Layer 4 of a small transformer language model trained on English Wikipedia (13 layers, counted from 0, width 96).
A neuron adds its activation times its output weights to the MLP's output. To switch it off is to set its activation to zero at one token and run the rest of the model.
A neuron's activation on a vector x is SiLU(gate . x) times (in . x), where the dot is the dot product.

Input weights of the MLP neurons that the questions are about. A number n stands for (n - 500) times 0.0019.
n16 gate: 407 637 365 516 710 280 399 508 682 512 481 455 302 576 504 508 577 553 626 516 775 456 492 548 909 547 315 533 419 215 615 496 593 524 534 500 611 613 473 500 422 357 592 616 628 527 419 633 644 547 472 562 630 504 543 655 484 448 569 416 806 500 811 414 434 708 714 410 396 532 276 400 541 625 268 489 681 320 691 275 442 352 648 363 391 473 418 712 332 453 442 342 508 440 645 323
n22 gate: 537 473 579 673 546 631 583 552 363 538 398 645 575 563 588 440 443 527 409 313 334 441 456 405 267 493 484 365 537 548 537 480 761 695 481 575 441 463 626 480 612 506 239 407 500 292 396 490 500 506 464 334 336 606 354 465 540 599 393 753 569 327 545 493 673 621 578 371 476 602 573 401 490 400 643 528 613 445 404 705 442 520 641 680 410 556 422 297 535 535 529 526 627 523 394 535
n35 gate: 455 553 428 429 675 483 847 708 559 747 555 637 283 592 616 500 457 342 673 625 425 439 533 673 651 640 726 575 439 554 409 615 304 492 640 424 452 529 564 471 418 676 589 488 316 577 319 567 729 291 549 606 616 618 393 639 635 670 599 605 496 404 466 378 554 240 425 532 714 588 504 261 362 587 446 572 382 453 543 500 429 333 745 591 634 512 637 316 500 242 547 145 368 362 398 492
n54 gate: 554 389 560 338 557 602 405 371 323 268 513 479 466 557 530 144 578 417 392 713 494 436 480 394 329 586 643 435 466 587 545 602 322 507 566 620 391 625 415 554 484 442 366 446 410 516 330 479 569 493 483 490 315 494 451 486 456 393 466 433 497 352 542 496 486 524 462 477 612 414 525 584 435 614 503 497 321 359 555 579 454 548 337 677 497 573 432 221 592 372 620 467 566 749 179 420
n129 gate: 564 587 559 673 533 631 484 533 462 753 487 500 313 541 402 619 449 683 447 510 458 526 473 533 536 422 572 720 517 684 290 597 455 301 503 441 611 560 370 423 484 618 692 606 398 472 701 637 584 481 308 708 721 439 448 518 543 500 654 557 794 585 427 560 323 574 558 490 445 346 521 685 486 742 562 488 580 500 539 436 535 548 568 584 477 531 432 362 477 620 606 555 539 669 577 443
n150 gate: 444 676 667 567 479 252 470 520 454 358 364 426 602 555 446 476 523 606 425 585 361 750 451 289 581 645 584 486 604 344 430 396 560 582 551 507 642 593 319 393 603 576 558 431 638 493 406 465 376 323 610 573 405 360 463 412 348 685 413 641 474 860 708 533 620 650 465 657 598 646 355 642 567 450 348 535 524 527 410 633 370 391 547 477 453 650 489 513 520 631 383 483 422 572 621 615
n157 gate: 459 389 613 425 369 446 504 520 479 559 425 288 467 662 612 594 461 350 465 371 445 760 422 351 336 484 485 200 704 651 550 673 610 577 439 444 540 779 691 689 213 382 683 508 290 322 479 508 635 366 614 535 515 287 336 277 369 370 401 776 706 667 436 661 675 595 458 353 459 456 575 339 638 678 613 332 173 544 496 500 468 404 476 635 587 716 475 323 425 569 480 496 428 370 541 551
n158 gate: 585 614 496 609 449 571 536 633 602 504 465 340 658 552 496 427 528 481 462 601 500 533 526 381 418 781 397 706 548 410 564 633 384 668 521 446 507 533 614 419 380 493 569 628 575 347 356 353 454 390 540 563 503 373 701 586 305 471 626 605 416 568 867 520 523 667 346 272 500 612 453 423 485 411 636 360 555 439 436 329 500 538 952 532 670 639 593 431 610 461 716 407 568 698 614 416
n164 gate: 593 578 474 296 670 504 385 601 519 485 600 496 561 626 453 463 606 538 483 540 379 415 500 642 399 391 552 236 522 458 791 653 589 721 314 463 413 593 594 608 561 767 367 378 561 591 668 610 769 586 404 475 609 618 352 381 667 570 634 592 553 436 299 397 409 601 712 457 401 212 419 365 379 446 542 345 378 489 311 372 396 458 661 604 479 524 564 336 338 430 539 529 641 625 504 648
n16 in: 331 582 454 659 605 374 613 332 640 456 721 346 373 471 412 562 590 373 540 320 758 357 437 442 762 500 368 631 465 460 298 457 478 484 453 412 542 191 405 566 324 451 473 624 696 511 547 316 764 402 364 496 581 545 717 479 383 798 398 522 748 520 520 321 711 500 353 432 543 561 393 515 576 443 196 409 543 356 440 421 616 409 508 455 432 673 271 441 481 471 594 565 565 310 410 637
n22 in: 548 578 396 507 388 465 549 630 461 514 454 334 326 657 370 524 575 566 506 500 651 412 486 564 457 390 558 615 445 409 455 407 268 524 608 443 527 476 427 609 575 471 605 473 703 532 507 549 625 556 585 660 471 438 626 285 739 453 582 516 455 524 450 213 378 259 291 338 591 581 730 516 413 500 433 309 374 338 438 338 586 364 563 424 711 468 507 503 589 352 359 633 457 537 493 731
n35 in: 511 579 585 373 684 679 511 378 438 577 569 454 361 291 761 646 359 527 649 622 562 500 295 378 640 397 610 236 560 604 419 625 453 406 535 381 555 500 544 481 275 330 668 515 377 682 545 531 602 413 545 366 593 446 702 408 613 564 500 479 421 554 476 424 227 519 492 460 542 366 404 655 519 650 384 328 466 610 696 626 416 754 482 536 245 344 351 486 321 361 540 482 489 676 572 737
n54 in: 402 622 565 567 687 412 500 289 265 386 584 493 447 467 690 486 427 631 441 746 507 507 374 626 371 429 533 390 552 361 373 458 490 476 387 640 592 671 541 629 513 610 742 607 582 510 399 400 473 681 445 603 582 560 476 393 517 469 465 725 325 393 442 393 415 402 369 540 548 428 491 550 731 534 325 610 340 564 487 433 446 737 403 648 413 303 546 272 530 526 483 279 361 465 406 556
n129 in: 500 462 466 528 479 387 718 548 454 575 500 574 560 638 537 576 573 241 447 342 470 410 532 384 561 459 461 351 573 486 482 356 467 396 338 469 408 200 517 490 594 410 580 310 536 470 308 307 621 359 379 430 391 517 310 274 510 631 465 397 401 479 446 385 656 289 368 392 583 606 589 283 404 372 550 280 358 544 658 525 443 411 524 247 574 523 433 507 760 371 517 639 500 510 451 530
n150 in: 602 608 587 483 638 547 418 503 503 443 453 540 503 485 272 317 381 614 531 468 566 575 397 652 698 384 546 396 441 460 580 298 431 507 503 332 471 688 474 507 759 532 588 386 614 491 285 385 691 478 601 591 463 298 561 482 562 497 520 631 400 762 524 486 570 576 453 726 428 591 476 591 483 646 598 479 661 459 396 517 345 527 465 430 617 605 510 454 401 597 468 205 551 601 533 569
n157 in: 680 339 575 505 504 360 319 360 395 528 530 495 541 601 443 402 487 600 736 579 251 615 383 478 639 347 525 636 683 514 973 248 560 442 421 403 596 590 257 290 444 406 615 211 454 466 446 665 634 358 806 406 563 290 365 381 393 456 338 428 597 591 310 733 605 482 578 677 397 619 630 611 555 699 294 354 455 673 237 405 689 423 759 392 591 386 459 127 448 363 466 487 330 407 554 355
n158 in: 472 421 311 574 497 625 550 490 440 489 573 646 525 490 544 565 562 384 497 368 688 595 337 432 671 379 416 444 473 500 409 431 391 661 593 382 382 421 513 548 526 520 705 404 591 659 424 623 620 503 432 381 305 738 480 636 744 660 355 585 549 391 225 474 412 573 542 483 519 510 453 510 577 653 440 398 486 463 493 542 563 679 490 443 467 494 476 481 360 685 596 272 507 900 600 657
n164 in: 515 436 548 782 583 416 474 496 469 484 562 535 674 546 748 368 478 689 500 809 475 489 653 377 467 322 589 519 564 655 515 630 482 406 514 299 474 496 460 530 209 398 778 455 399 396 618 512 581 496 413 456 744 660 596 548 705 647 675 568 389 608 563 302 635 282 384 566 257 418 597 485 554 405 391 496 625 680 675 565 628 454 522 764 548 275 446 415 577 500 551 430 334 549 485 532

Output weights of the MLP neurons that the questions are about. A number n stands for (n - 500) times 0.0028.
n16: 371 453 628 690 189 516 765 369 548 373 448 605 252 275 490 510 686 485 339 442 851 455 675 448 390 423 301 607 683 548 170 266 584 556 435 645 440 326 656 471 503 482 288 521 557 588 466 175 599 440 306 448 454 692 355 403 266 671 367 589 440 282 446 546 698 332 303 624 610 392 721 591 574 444 519 460 381 680 311 795 627 592 485 638 389 679 563 534 660 583 648 702 684 626 215 384
n22: 391 751 247 509 612 298 549 553 418 405 223 384 442 570 417 430 492 416 515 761 324 466 531 521 461 678 515 479 363 649 291 717 479 187 296 268 346 364 709 501 664 643 477 703 574 670 520 408 415 417 802 359 642 470 490 449 504 465 583 331 438 519 587 616 636 529 326 147 542 529 617 394 614 580 642 609 469 505 512 297 736 317 403 454 322 543 447 541 424 517 872 740 539 579 366 353
n35: 299 340 592 345 484 574 491 418 413 671 419 219 422 140 515 503 651 570 534 473 486 572 463 365 418 582 487 346 287 429 771 668 399 662 538 617 574 576 731 697 576 586 861 492 609 587 426 613 641 465 583 388 456 647 689 678 586 622 333 535 650 567 466 605 456 421 696 478 665 250 580 456 396 430 432 395 313 709 624 752 440 238 797 607 271 766 496 319 620 907 557 345 251 665 574 656
n54: 537 295 485 490 442 595 566 512 700 554 693 389 448 500 297 765 579 464 667 474 394 488 522 419 613 494 438 430 503 408 635 634 687 343 568 370 501 448 501 412 577 695 680 404 687 432 648 491 564 634 451 93 349 404 335 501 840 471 706 411 698 507 297 585 519 460 398 457 813 736 333 552 278 439 562 588 499 700 273 469 658 663 586 505 347 686 399 593 234 593 689 656 294 480 567 666
n129: 518 487 540 763 422 669 268 597 395 122 639 301 563 470 636 521 650 539 669 311 318 468 313 703 204 634 467 402 846 670 463 621 381 817 708 613 488 495 566 259 489 468 659 599 362 710 528 487 505 576 531 496 635 599 623 471 557 559 662 497 287 555 545 535 580 568 688 382 674 600 565 700 487 537 419 593 250 571 746 283 234 412 605 575 792 476 511 523 574 566 342 438 190 595 506 551
n150: 589 581 782 556 697 621 422 222 596 435 363 282 332 310 142 372 437 544 272 477 476 384 428 543 629 562 619 161 552 447 374 506 759 327 462 524 762 645 366 478 603 695 331 374 633 359 181 556 675 516 536 573 386 653 418 580 383 684 678 536 415 645 615 577 557 725 450 373 415 556 457 777 493 547 718 511 695 283 397 439 588 542 404 582 446 494 596 646 281 582 459 508 308 483 705 362
n157: 724 556 658 593 203 453 170 265 406 295 481 391 237 596 632 679 153 761 436 552 290 453 379 262 356 370 426 521 709 528 898 559 665 529 221 569 494 748 445 503 133 450 468 226 445 473 596 679 561 493 664 511 445 56 414 369 496 532 853 423 412 752 415 890 674 685 467 451 459 818 604 447 399 414 377 407 215 526 171 192 343 465 559 500 583 700 495 564 270 412 319 145 641 473 203 532
n158: 494 339 561 465 341 438 514 438 295 571 472 249 476 459 572 607 682 578 523 383 706 425 479 439 369 508 448 294 304 591 686 445 677 583 709 508 574 182 459 358 828 460 533 515 652 814 600 360 664 471 19 410 410 646 423 483 730 444 852 423 626 408 151 497 432 637 631 547 610 475 124 624 666 712 546 474 405 419 512 622 658 615 454 579 376 556 469 534 446 834 330 467 323 433 636 613
n164: 692 766 502 478 592 560 650 488 466 397 677 511 709 618 696 403 401 527 495 629 669 433 547 194 475 388 718 257 356 476 682 586 718 875 331 436 385 408 637 403 530 654 354 324 581 581 504 653 557 558 416 714 601 564 282 575 846 346 657 732 453 718 308 286 620 721 530 592 425 511 711 615 436 668 468 694 432 749 265 238 560 379 551 661 281 334 515 161 556 390 454 292 494 472 324 806

Each question names a token from some text and the token that comes next. It shows the vector x that enters the MLP there. A number n stands for (n - 500) times 0.005.

Then comes g, the gradient of the next token's log-probability with respect to the MLP's output, scaled to length 1. A neuron's effect is roughly proportional to its activation times (output weights . g). A number n stands for (n - 500) times 0.00081.

"ference", then " K"
x: 570 649 399 429 358 601 498 203 477 559 528 587 403 491 428 508 582 421 531 449 526 320 644 551 457 426 346 624 316 664 554 268 456 486 533 509 601 600 501 583 395 606 477 463 455 596 599 510 469 400 359 492 630 510 552 397 396 542 481 344 530 473 390 568 499 495 350 566 631 458 464 539 606 366 387 434 654 585 488 593 556 673 572 471 628 373 451 330 464 490 641 390 544 524 330 669
g: 660 452 471 518 421 481 495 665 404 551 408 672 479 643 577 665 400 566 380 518 390 670 518 614 246 476 643 576 625 360 663 700 678 470 354 593 534 572 348 702 463 648 447 509 415 307 554 402 462 515 452 325 376 510 780 361 548 484 509 407 508 369 157 783 367 507 417 532 415 638 470 431 505 465 631 169 484 468 438 424 493 663 511 206 323 527 365 587 515 561 284 594 425 622 382 324
Which neuron, switched off, raises the next token's probability most? n157

"eg", then "ra"
x: 499 592 671 392 477 409 526 393 425 624 546 565 313 412 426 484 526 596 545 571 619 494 636 416 306 453 406 504 555 572 366 449 534 462 614 311 421 279 358 380 544 625 308 486 530 707 552 403 404 500 478 353 613 586 413 672 425 497 427 508 347 396 517 386 401 528 385 585 595 460 625 507 629 516 456 773 383 765 604 615 559 487 436 355 566 425 521 541 535 539 627 347 501 593 641 402
g: 572 649 396 658 584 374 572 752 557 598 515 178 561 248 623 628 650 573 490 525 453 600 345 525 658 631 573 425 660 573 527 514 537 520 552 450 384 349 391 546 566 606 453 439 216 517 570 547 523 286 649 580 582 469 316 459 694 430 466 469 310 438 630 546 460 531 380 585 507 502 668 358 557 303 317 734 697 585 427 331 397 535 576 618 325 408 313 527 679 432 564 520 147 328 333 451
Which neuron, switched off, lowers the next token's probability most? n22

" g", then "é"
x: 655 511 647 322 615 446 577 600 465 621 505 343 374 268 501 680 618 544 646 342 629 521 512 372 595 436 411 425 455 411 363 563 696 451 632 458 607 515 504 541 507 580 434 608 587 518 454 455 574 409 483 351 505 383 548 507 516 536 536 393 589 459 550 345 533 411 431 435 598 438 562 629 457 332 515 608 576 798 481 325 633 547 299 401 607 520 564 559 462 423 635 471 762 484 381 439
g: 354 459 469 696 383 557 380 712 508 436 652 575 438 434 501 306 87 393 436 341 696 580 594 494 519 673 513 490 555 459 290 208 542 508 385 499 449 459 246 397 609 489 374 671 423 547 401 415 330 626 637 584 571 513 496 477 484 576 619 446 378 356 657 459 379 547 615 415 778 608 447 560 593 708 519 659 504 515 443 670 226 554 541 513 164 481 645 521 389 667 446 388 557 436 639 519
Which neuron, switched off, lowers the next token's probability most? n16

"\n", then "C"
x: 593 650 542 355 521 621 574 500 394 656 540 552 603 226 447 546 372 483 209 318 619 507 454 452 538 547 379 574 650 312 508 504 641 623 614 565 632 373 469 584 453 548 672 393 456 435 569 489 472 653 283 503 620 533 457 518 514 475 576 409 502 486 685 718 646 395 305 687 510 464 481 647 421 339 397 450 327 409 549 535 358 541 508 537 509 457 524 512 547 305 484 550 392 513 600 518
g: 544 389 276 592 334 947 264 478 545 541 721 607 451 442 512 360 458 549 508 513 668 583 538 463 459 342 460 612 574 557 499 454 509 591 594 549 512 635 742 505 454 402 481 343 579 385 603 561 553 242 556 593 474 483 355 599 420 588 630 212 326 503 557 491 691 425 415 204 465 607 322 470 560 631 631 647 559 483 461 406 484 608 592 718 250 508 792 439 392 382 508 308 445 543 558 604
Which neuron, switched off, lowers the next token's probability most? n157

"s", then ","
x: 498 420 715 405 523 552 433 336 499 529 571 451 487 463 428 406 566 793 524 554 397 562 632 555 485 474 210 565 537 389 418 506 601 633 687 392 564 435 512 545 597 664 652 447 573 741 465 351 425 662 345 425 265 478 481 426 595 472 628 548 480 283 419 502 456 470 506 525 601 396 517 479 523 433 499 506 685 398 513 538 637 536 399 487 561 398 596 521 474 447 621 565 448 538 427 479
g: 436 597 602 648 481 759 568 450 652 640 409 525 655 352 501 708 715 399 512 511 607 230 757 606 430 522 466 553 513 711 400 427 442 559 552 372 617 659 418 361 456 455 319 588 584 375 423 549 368 349 444 398 270 405 438 705 342 626 412 460 400 462 443 736 496 268 348 432 658 496 428 378 309 429 655 462 597 551 589 252 604 700 675 540 532 141 437 545 495 547 579 430 433 420 547 578
Which neuron, switched off, lowers the next token's probability most? n54

" Year", then " after"
x: 557 567 488 439 461 500 488 292 400 572 642 564 409 157 463 561 421 605 551 514 629 377 565 551 563 543 509 624 359 425 592 368 364 658 463 769 596 491 620 657 369 589 507 400 533 593 642 594 234 511 509 495 547 552 548 470 436 460 697 523 477 392 540 460 664 440 342 666 559 492 468 687 505 630 539 488 537 450 631 483 524 547 592 531 376 324 474 467 440 467 487 505 384 430 475 499
g: 197 655 490 518 314 699 367 647 545 390 377 525 572 480 618 280 294 408 334 480 642 664 356 413 494 499 347 463 584 557 680 406 404 625 562 461 370 625 398 613 449 673 586 687 438 380 477 541 642 641 433 634 386 369 509 540 517 541 720 626 489 620 685 588 262 485 527 377 493 276 563 629 819 563 358 479 599 537 684 668 406 514 613 633 355 460 447 604 515 365 316 646 357 455 282 430
Which neuron, switched off, lowers the next token's probability most? n54

".", then " In"
x: 521 604 542 455 416 576 452 433 306 480 451 571 532 274 642 567 408 460 419 534 453 562 528 546 397 553 401 364 612 501 313 473 574 422 735 476 561 476 372 429 385 658 455 358 542 405 549 475 414 461 302 468 476 461 415 429 538 601 601 486 643 405 527 600 583 382 510 603 509 599 601 551 434 378 391 471 285 393 694 344 517 508 630 430 392 489 537 517 546 635 641 546 317 420 686 377
g: 584 338 320 648 669 496 398 497 638 584 505 544 636 597 594 526 720 600 486 643 702 457 653 340 547 336 339 647 496 520 638 536 425 514 586 269 631 372 436 381 494 480 616 606 573 465 507 628 366 690 388 424 696 461 549 451 742 543 570 343 543 406 318 424 638 585 613 517 512 613 634 412 475 522 441 436 465 420 569 532 238 363 454 638 665 654 668 403 489 619 681 498 343 974 285 503
Which neuron, switched off, lowers the next token's probability most? n150

"ip", then " s"
x: 461 535 391 646 630 302 510 331 508 545 575 461 526 403 669 536 439 560 481 357 670 466 621 487 568 445 248 636 447 541 549 412 472 342 620 450 329 440 446 486 345 577 507 464 445 509 528 361 317 531 504 444 448 469 467 506 546 463 455 531 477 506 486 399 535 342 648 504 515 437 791 591 596 381 578 430 682 206 440 560 498 581 385 236 386 425 560 502 536 634 605 422 484 436 594 502
g: 750 398 692 409 603 528 460 311 469 643 472 476 697 269 431 462 366 590 398 612 606 314 743 626 648 644 543 564 431 590 496 363 251 312 296 751 460 430 590 583 576 556 447 540 404 414 639 683 577 521 636 389 567 388 475 440 579 615 597 593 518 407 328 574 362 475 249 452 564 711 469 441 449 412 369 384 429 536 519 606 524 546 414 423 415 258 281 505 587 624 793 670 494 376 357 700
Which neuron, switched off, lowers the next token's probability most? n16

"ral", then "e"
x: 528 543 664 598 420 536 547 394 585 582 485 536 321 415 266 524 591 588 454 645 489 633 461 422 573 509 243 528 224 425 426 472 587 558 593 496 414 489 479 487 384 638 453 580 520 464 512 621 492 612 449 464 500 325 441 525 554 433 501 532 612 497 458 465 256 462 366 676 497 450 757 592 482 510 543 396 525 495 527 641 681 540 267 401 451 442 559 457 446 601 721 467 587 407 720 529
g: 465 451 285 526 663 531 611 360 340 463 590 460 848 459 624 347 631 524 685 627 476 678 508 508 580 696 515 616 364 334 533 689 662 549 466 316 564 363 544 423 614 730 363 353 681 424 205 661 551 511 637 682 635 688 475 339 432 407 448 366 586 600 561 386 546 744 465 706 570 485 657 580 455 534 573 586 864 370 462 393 474 488 511 547 492 700 559 496 424 624 408 417 554 587 554 560
Which neuron, switched off, lowers the next token's probability most? n129

" And", then "om"
x: 399 497 440 506 569 571 562 558 407 592 486 668 364 439 478 552 416 614 393 343 523 445 602 485 624 492 249 620 587 656 547 515 656 414 544 540 614 432 388 582 431 614 377 553 530 465 411 285 431 524 657 420 501 421 488 449 438 558 511 410 429 563 705 368 451 295 516 366 436 556 715 536 598 516 433 523 759 517 424 342 395 502 470 623 507 386 514 410 682 383 449 587 480 482 614 389
g: 493 284 553 782 628 443 335 537 237 551 509 658 521 535 358 508 486 486 303 372 402 584 519 458 536 355 554 571 374 362 277 469 477 410 347 374 430 403 606 658 597 389 507 362 486 519 670 362 534 341 534 523 586 825 733 571 655 378 289 491 769 472 364 390 318 361 643 602 410 496 512 371 450 476 377 583 330 526 648 754 479 487 388 456 605 422 459 604 397 842 487 363 518 548 407 397
Which neuron, switched off, raises the next token's probability most? n158

" G", then "end"
x: 616 592 592 538 520 555 593 566 430 577 459 557 368 265 474 705 601 608 565 424 658 405 549 360 504 461 443 583 611 409 444 514 879 483 601 447 583 486 615 618 508 557 376 605 610 513 572 303 512 409 540 385 561 397 505 555 409 555 548 449 541 359 664 417 423 404 438 368 527 509 548 626 532 515 467 658 551 664 483 327 488 597 412 525 608 531 691 553 391 425 608 437 617 502 557 444
g: 437 413 509 406 399 563 618 328 657 470 499 368 344 477 407 656 573 487 459 272 473 846 510 556 570 244 515 449 334 429 525 485 424 825 415 583 579 253 553 252 634 428 671 222 454 528 382 600 579 515 267 496 541 531 406 357 624 511 548 334 608 469 467 378 598 432 227 419 414 483 683 528 532 405 561 345 655 677 651 530 701 488 465 406 481 443 600 709 418 496 297 358 571 636 450 357
Which neuron, switched off, lowers the next token's probability most? n16

" named", then " for"
x: 488 546 404 393 402 595 489 527 590 577 387 513 462 630 393 365 378 470 214 436 620 494 528 460 372 553 403 616 617 549 542 509 328 505 701 474 558 661 351 600 481 611 530 369 462 333 415 436 488 513 650 471 440 307 419 613 517 617 718 413 496 551 658 520 454 364 319 384 600 463 569 445 527 385 467 373 615 476 431 439 449 560 583 510 529 396 393 371 625 431 643 457 474 489 429 565
g: 653 628 418 487 383 427 386 430 516 523 592 461 573 463 440 702 569 516 629 514 501 699 585 579 436 703 765 447 330 428 263 480 387 488 606 560 605 577 697 526 518 519 569 431 608 412 650 460 624 687 419 398 365 186 340 688 599 481 552 501 426 764 589 660 639 604 295 366 432 453 432 508 436 632 599 277 672 340 688 576 619 489 699 682 694 462 276 572 365 467 691 690 475 624 440 638
Which neuron, switched off, raises the next token's probability most? n54

"2", then "7"
x: 614 546 368 531 360 578 491 609 496 452 486 551 493 303 529 451 471 586 685 468 613 476 619 549 321 541 361 597 514 532 534 426 603 527 674 506 471 693 501 594 381 490 445 384 523 547 608 522 433 473 435 359 441 568 614 640 539 571 561 510 241 560 620 631 516 577 493 675 494 494 613 510 580 320 321 638 468 586 537 375 649 413 344 550 455 338 520 620 408 682 534 392 399 528 467 647
g: 418 279 399 276 620 565 388 821 584 591 349 215 475 474 488 406 214 523 411 543 276 410 530 469 474 416 475 500 622 398 452 498 662 424 314 406 543 508 539 493 664 396 565 600 753 393 441 658 420 523 311 350 379 594 239 493 316 522 546 546 423 378 482 487 497 445 373 499 439 487 364 394 482 489 485 365 734 476 362 577 465 134 607 541 422 260 544 515 727 399 436 596 539 569 656 314
Which neuron, switched off, raises the next token's probability most? n129

" return", then " of"
x: 489 632 537 473 516 528 401 432 505 568 628 324 441 448 405 473 335 635 469 592 656 394 612 464 361 606 412 551 436 622 579 470 438 507 516 553 499 693 420 467 355 692 586 163 543 607 419 434 534 524 581 462 629 490 529 488 233 569 491 462 505 500 700 276 591 491 417 434 426 390 506 275 437 481 312 554 560 773 433 588 496 538 426 659 523 488 408 652 402 455 525 539 561 533 545 412
g: 632 606 492 589 548 496 372 478 642 401 459 552 584 190 516 554 623 582 501 400 251 587 549 543 596 678 442 533 695 411 598 469 439 307 497 728 589 568 514 671 591 751 401 607 606 599 519 462 553 303 352 827 642 391 359 735 574 600 844 463 587 502 411 569 334 474 579 392 423 372 557 605 548 393 294 383 660 366 745 497 732 472 364 431 280 466 496 511 623 539 376 436 545 484 424 409
Which neuron, switched off, raises the next token's probability most? n158

"ident", then "ally"
x: 760 604 649 566 427 566 527 406 546 556 611 576 466 385 460 592 342 529 429 460 590 576 696 434 573 611 335 400 554 417 357 336 268 422 574 392 397 407 457 496 348 574 371 438 582 610 493 630 479 446 512 495 497 668 469 594 409 429 479 549 448 417 462 368 208 439 453 528 476 459 524 678 398 581 507 432 618 340 473 605 439 514 521 542 523 413 509 554 571 591 657 399 422 570 650 707
g: 570 454 572 268 447 635 539 544 457 396 552 497 428 438 480 405 496 371 459 353 721 649 514 384 624 414 609 455 361 712 409 423 430 426 319 506 499 556 403 700 676 361 738 453 388 424 282 411 480 471 533 441 579 503 596 262 705 366 473 627 575 217 528 167 465 477 464 478 449 514 558 567 520 323 497 589 564 372 467 423 340 640 165 725 603 568 413 493 723 672 474 288 508 445 797 496
Which neuron, switched off, lowers the next token's probability most? n129

"istrict", then " ("
x: 564 717 493 555 426 504 363 333 575 628 448 551 503 417 526 637 631 554 342 536 573 406 569 625 554 382 298 557 474 428 519 552 453 339 486 614 596 659 359 407 396 672 464 411 489 596 669 551 506 442 503 460 590 462 517 653 361 574 392 524 540 492 484 484 472 425 242 534 460 390 393 634 501 442 491 422 497 369 564 754 611 522 425 616 535 353 344 346 509 774 516 501 571 483 598 613
g: 388 362 559 505 256 685 376 529 401 783 441 757 569 252 543 473 427 464 389 464 534 454 496 419 629 406 658 698 523 431 629 761 498 366 367 573 494 392 481 368 304 482 406 658 755 469 638 615 592 330 494 590 440 247 376 501 298 553 524 445 514 442 378 550 531 757 597 449 443 614 444 586 424 703 561 481 462 357 680 301 374 335 568 498 214 557 524 368 319 417 428 491 511 298 470 379
Which neuron, switched off, lowers the next token's probability most? n129

" con", then "if"
x: 611 591 627 325 585 519 482 646 379 697 488 410 445 429 493 473 599 570 440 502 625 470 473 407 362 432 364 339 366 504 190 443 638 566 396 419 312 602 429 469 351 756 691 365 508 397 384 469 661 416 501 489 506 510 632 465 497 555 410 594 578 447 507 387 584 552 391 474 586 604 535 498 483 387 392 467 618 641 471 604 420 438 437 641 303 452 557 539 561 511 582 510 586 541 352 424
g: 404 534 496 372 534 449 521 286 440 452 574 358 506 653 547 546 509 640 337 191 464 668 526 427 533 629 454 440 403 437 463 492 638 361 484 382 690 438 449 789 422 369 313 316 557 453 494 354 423 241 376 474 832 702 554 501 398 592 495 352 351 375 636 521 172 665 373 570 494 486 442 648 500 345 353 598 674 343 480 544 395 524 616 646 510 388 549 517 458 671 476 492 803 727 565 528
Which neuron, switched off, raises the next token's probability most? n54

"é", then "ral"
x: 565 467 579 537 543 413 409 409 356 683 572 615 536 426 325 509 589 656 398 663 633 505 606 476 539 574 244 501 574 627 446 207 481 587 639 388 233 306 533 397 438 509 459 526 477 414 294 427 406 766 571 520 552 515 500 526 515 500 543 447 470 449 514 533 516 398 464 534 514 463 775 410 571 609 444 782 520 611 535 452 678 465 481 434 422 512 562 564 584 581 611 490 618 500 617 532
g: 384 432 480 504 363 375 419 230 457 486 410 398 438 362 472 289 631 607 382 433 646 567 592 716 547 376 353 315 567 532 544 560 548 527 450 688 414 463 663 723 536 476 278 653 451 346 546 523 531 821 504 550 456 605 782 428 375 453 341 314 268 712 704 351 319 607 604 647 420 575 519 516 653 580 373 465 553 523 666 702 462 514 736 409 475 488 524 332 635 608 319 480 516 711 426 471
Which neuron, switched off, lowers the next token's probability most? n35

"outh", then "w"
x: 699 572 646 570 403 570 516 304 449 538 520 576 475 580 488 553 630 518 301 497 504 433 609 620 500 391 280 535 342 411 549 431 439 432 700 754 672 569 422 430 407 711 489 333 411 596 488 488 431 468 449 481 482 541 566 760 453 550 444 540 558 649 662 508 488 433 377 381 431 490 516 538 532 459 526 510 544 480 554 719 605 504 394 669 315 426 406 460 436 598 572 561 788 402 682 578
g: 690 615 447 586 432 462 466 579 380 293 600 599 440 470 465 414 337 516 476 657 476 695 682 324 683 532 534 529 603 247 592 433 451 724 571 673 259 520 620 473 451 468 813 389 383 553 502 468 500 568 541 371 421 520 529 585 675 410 339 498 461 584 675 423 716 389 442 234 306 605 488 541 618 633 690 571 762 720 610 443 612 545 398 615 635 528 527 619 367 368 510 650 500 612 389 184
Which neuron, switched off, raises the next token's probability most? n22

"istor", then "ian"
x: 533 568 491 509 545 474 445 588 563 560 542 598 499 359 403 633 491 687 327 419 584 631 512 480 384 464 331 363 362 430 487 496 388 269 657 596 503 532 467 535 379 614 294 529 565 603 571 440 549 553 611 462 518 577 497 416 459 423 634 565 710 311 385 574 374 456 522 613 575 466 498 530 404 642 542 355 506 348 514 584 529 469 401 405 586 369 417 651 477 555 338 488 652 517 662 691
g: 365 469 532 459 543 729 646 602 699 438 368 481 568 668 600 553 460 596 487 264 642 660 402 588 514 348 425 494 739 532 365 791 503 703 630 352 364 499 258 597 509 407 405 770 652 701 637 463 753 350 304 482 522 583 484 489 395 549 464 318 433 392 411 669 527 485 422 554 386 379 399 599 385 679 512 500 690 366 679 576 447 515 548 506 394 545 408 393 566 330 490 275 657 562 474 238
Which neuron, switched off, lowers the next token's probability most? n164

"ed", then "."
x: 551 571 596 558 469 569 519 424 400 409 536 564 424 533 442 438 583 496 327 468 722 661 564 418 347 555 284 698 467 521 534 356 447 493 706 281 380 580 611 579 489 667 601 303 435 502 507 443 405 510 414 371 406 464 440 524 519 542 666 413 514 537 309 516 357 551 543 615 670 569 563 411 514 458 536 430 624 469 471 548 537 664 593 416 443 393 537 595 546 402 681 589 343 540 671 541
g: 672 376 450 415 635 656 624 424 534 395 636 424 564 479 710 746 477 556 550 585 499 624 651 596 365 706 582 353 683 512 366 763 598 509 517 596 568 465 412 455 477 633 487 348 729 140 443 322 685 599 362 253 531 574 485 649 564 483 319 453 616 615 505 446 677 438 579 553 608 327 342 306 443 572 456 502 624 485 569 742 648 529 599 444 382 394 345 471 284 671 452 453 575 413 622 705
Which neuron, switched off, lowers the next token's probability most? n158

".", then " Year"
x: 467 635 511 488 385 569 474 480 375 482 477 559 568 266 630 567 387 443 493 580 479 639 527 586 381 546 407 399 578 481 304 500 575 405 710 474 592 463 396 454 326 640 438 358 545 447 531 434 422 426 296 435 495 458 429 491 561 618 636 523 624 414 501 598 599 404 469 598 533 550 588 574 445 371 442 482 303 417 668 277 533 561 622 445 382 494 535 504 497 606 648 517 302 442 657 359
g: 633 545 512 506 509 633 616 558 469 403 452 647 682 602 432 504 563 590 498 724 549 362 512 516 474 230 412 558 478 739 620 481 580 595 414 499 652 504 518 628 579 497 499 677 373 272 825 781 392 601 390 321 412 788 593 600 466 461 346 277 206 467 501 283 444 455 490 503 363 551 462 452 663 468 318 419 323 523 642 423 548 423 678 614 653 455 444 408 485 600 318 407 673 780 490 482
Which neuron, switched off, lowers the next token's probability most? n150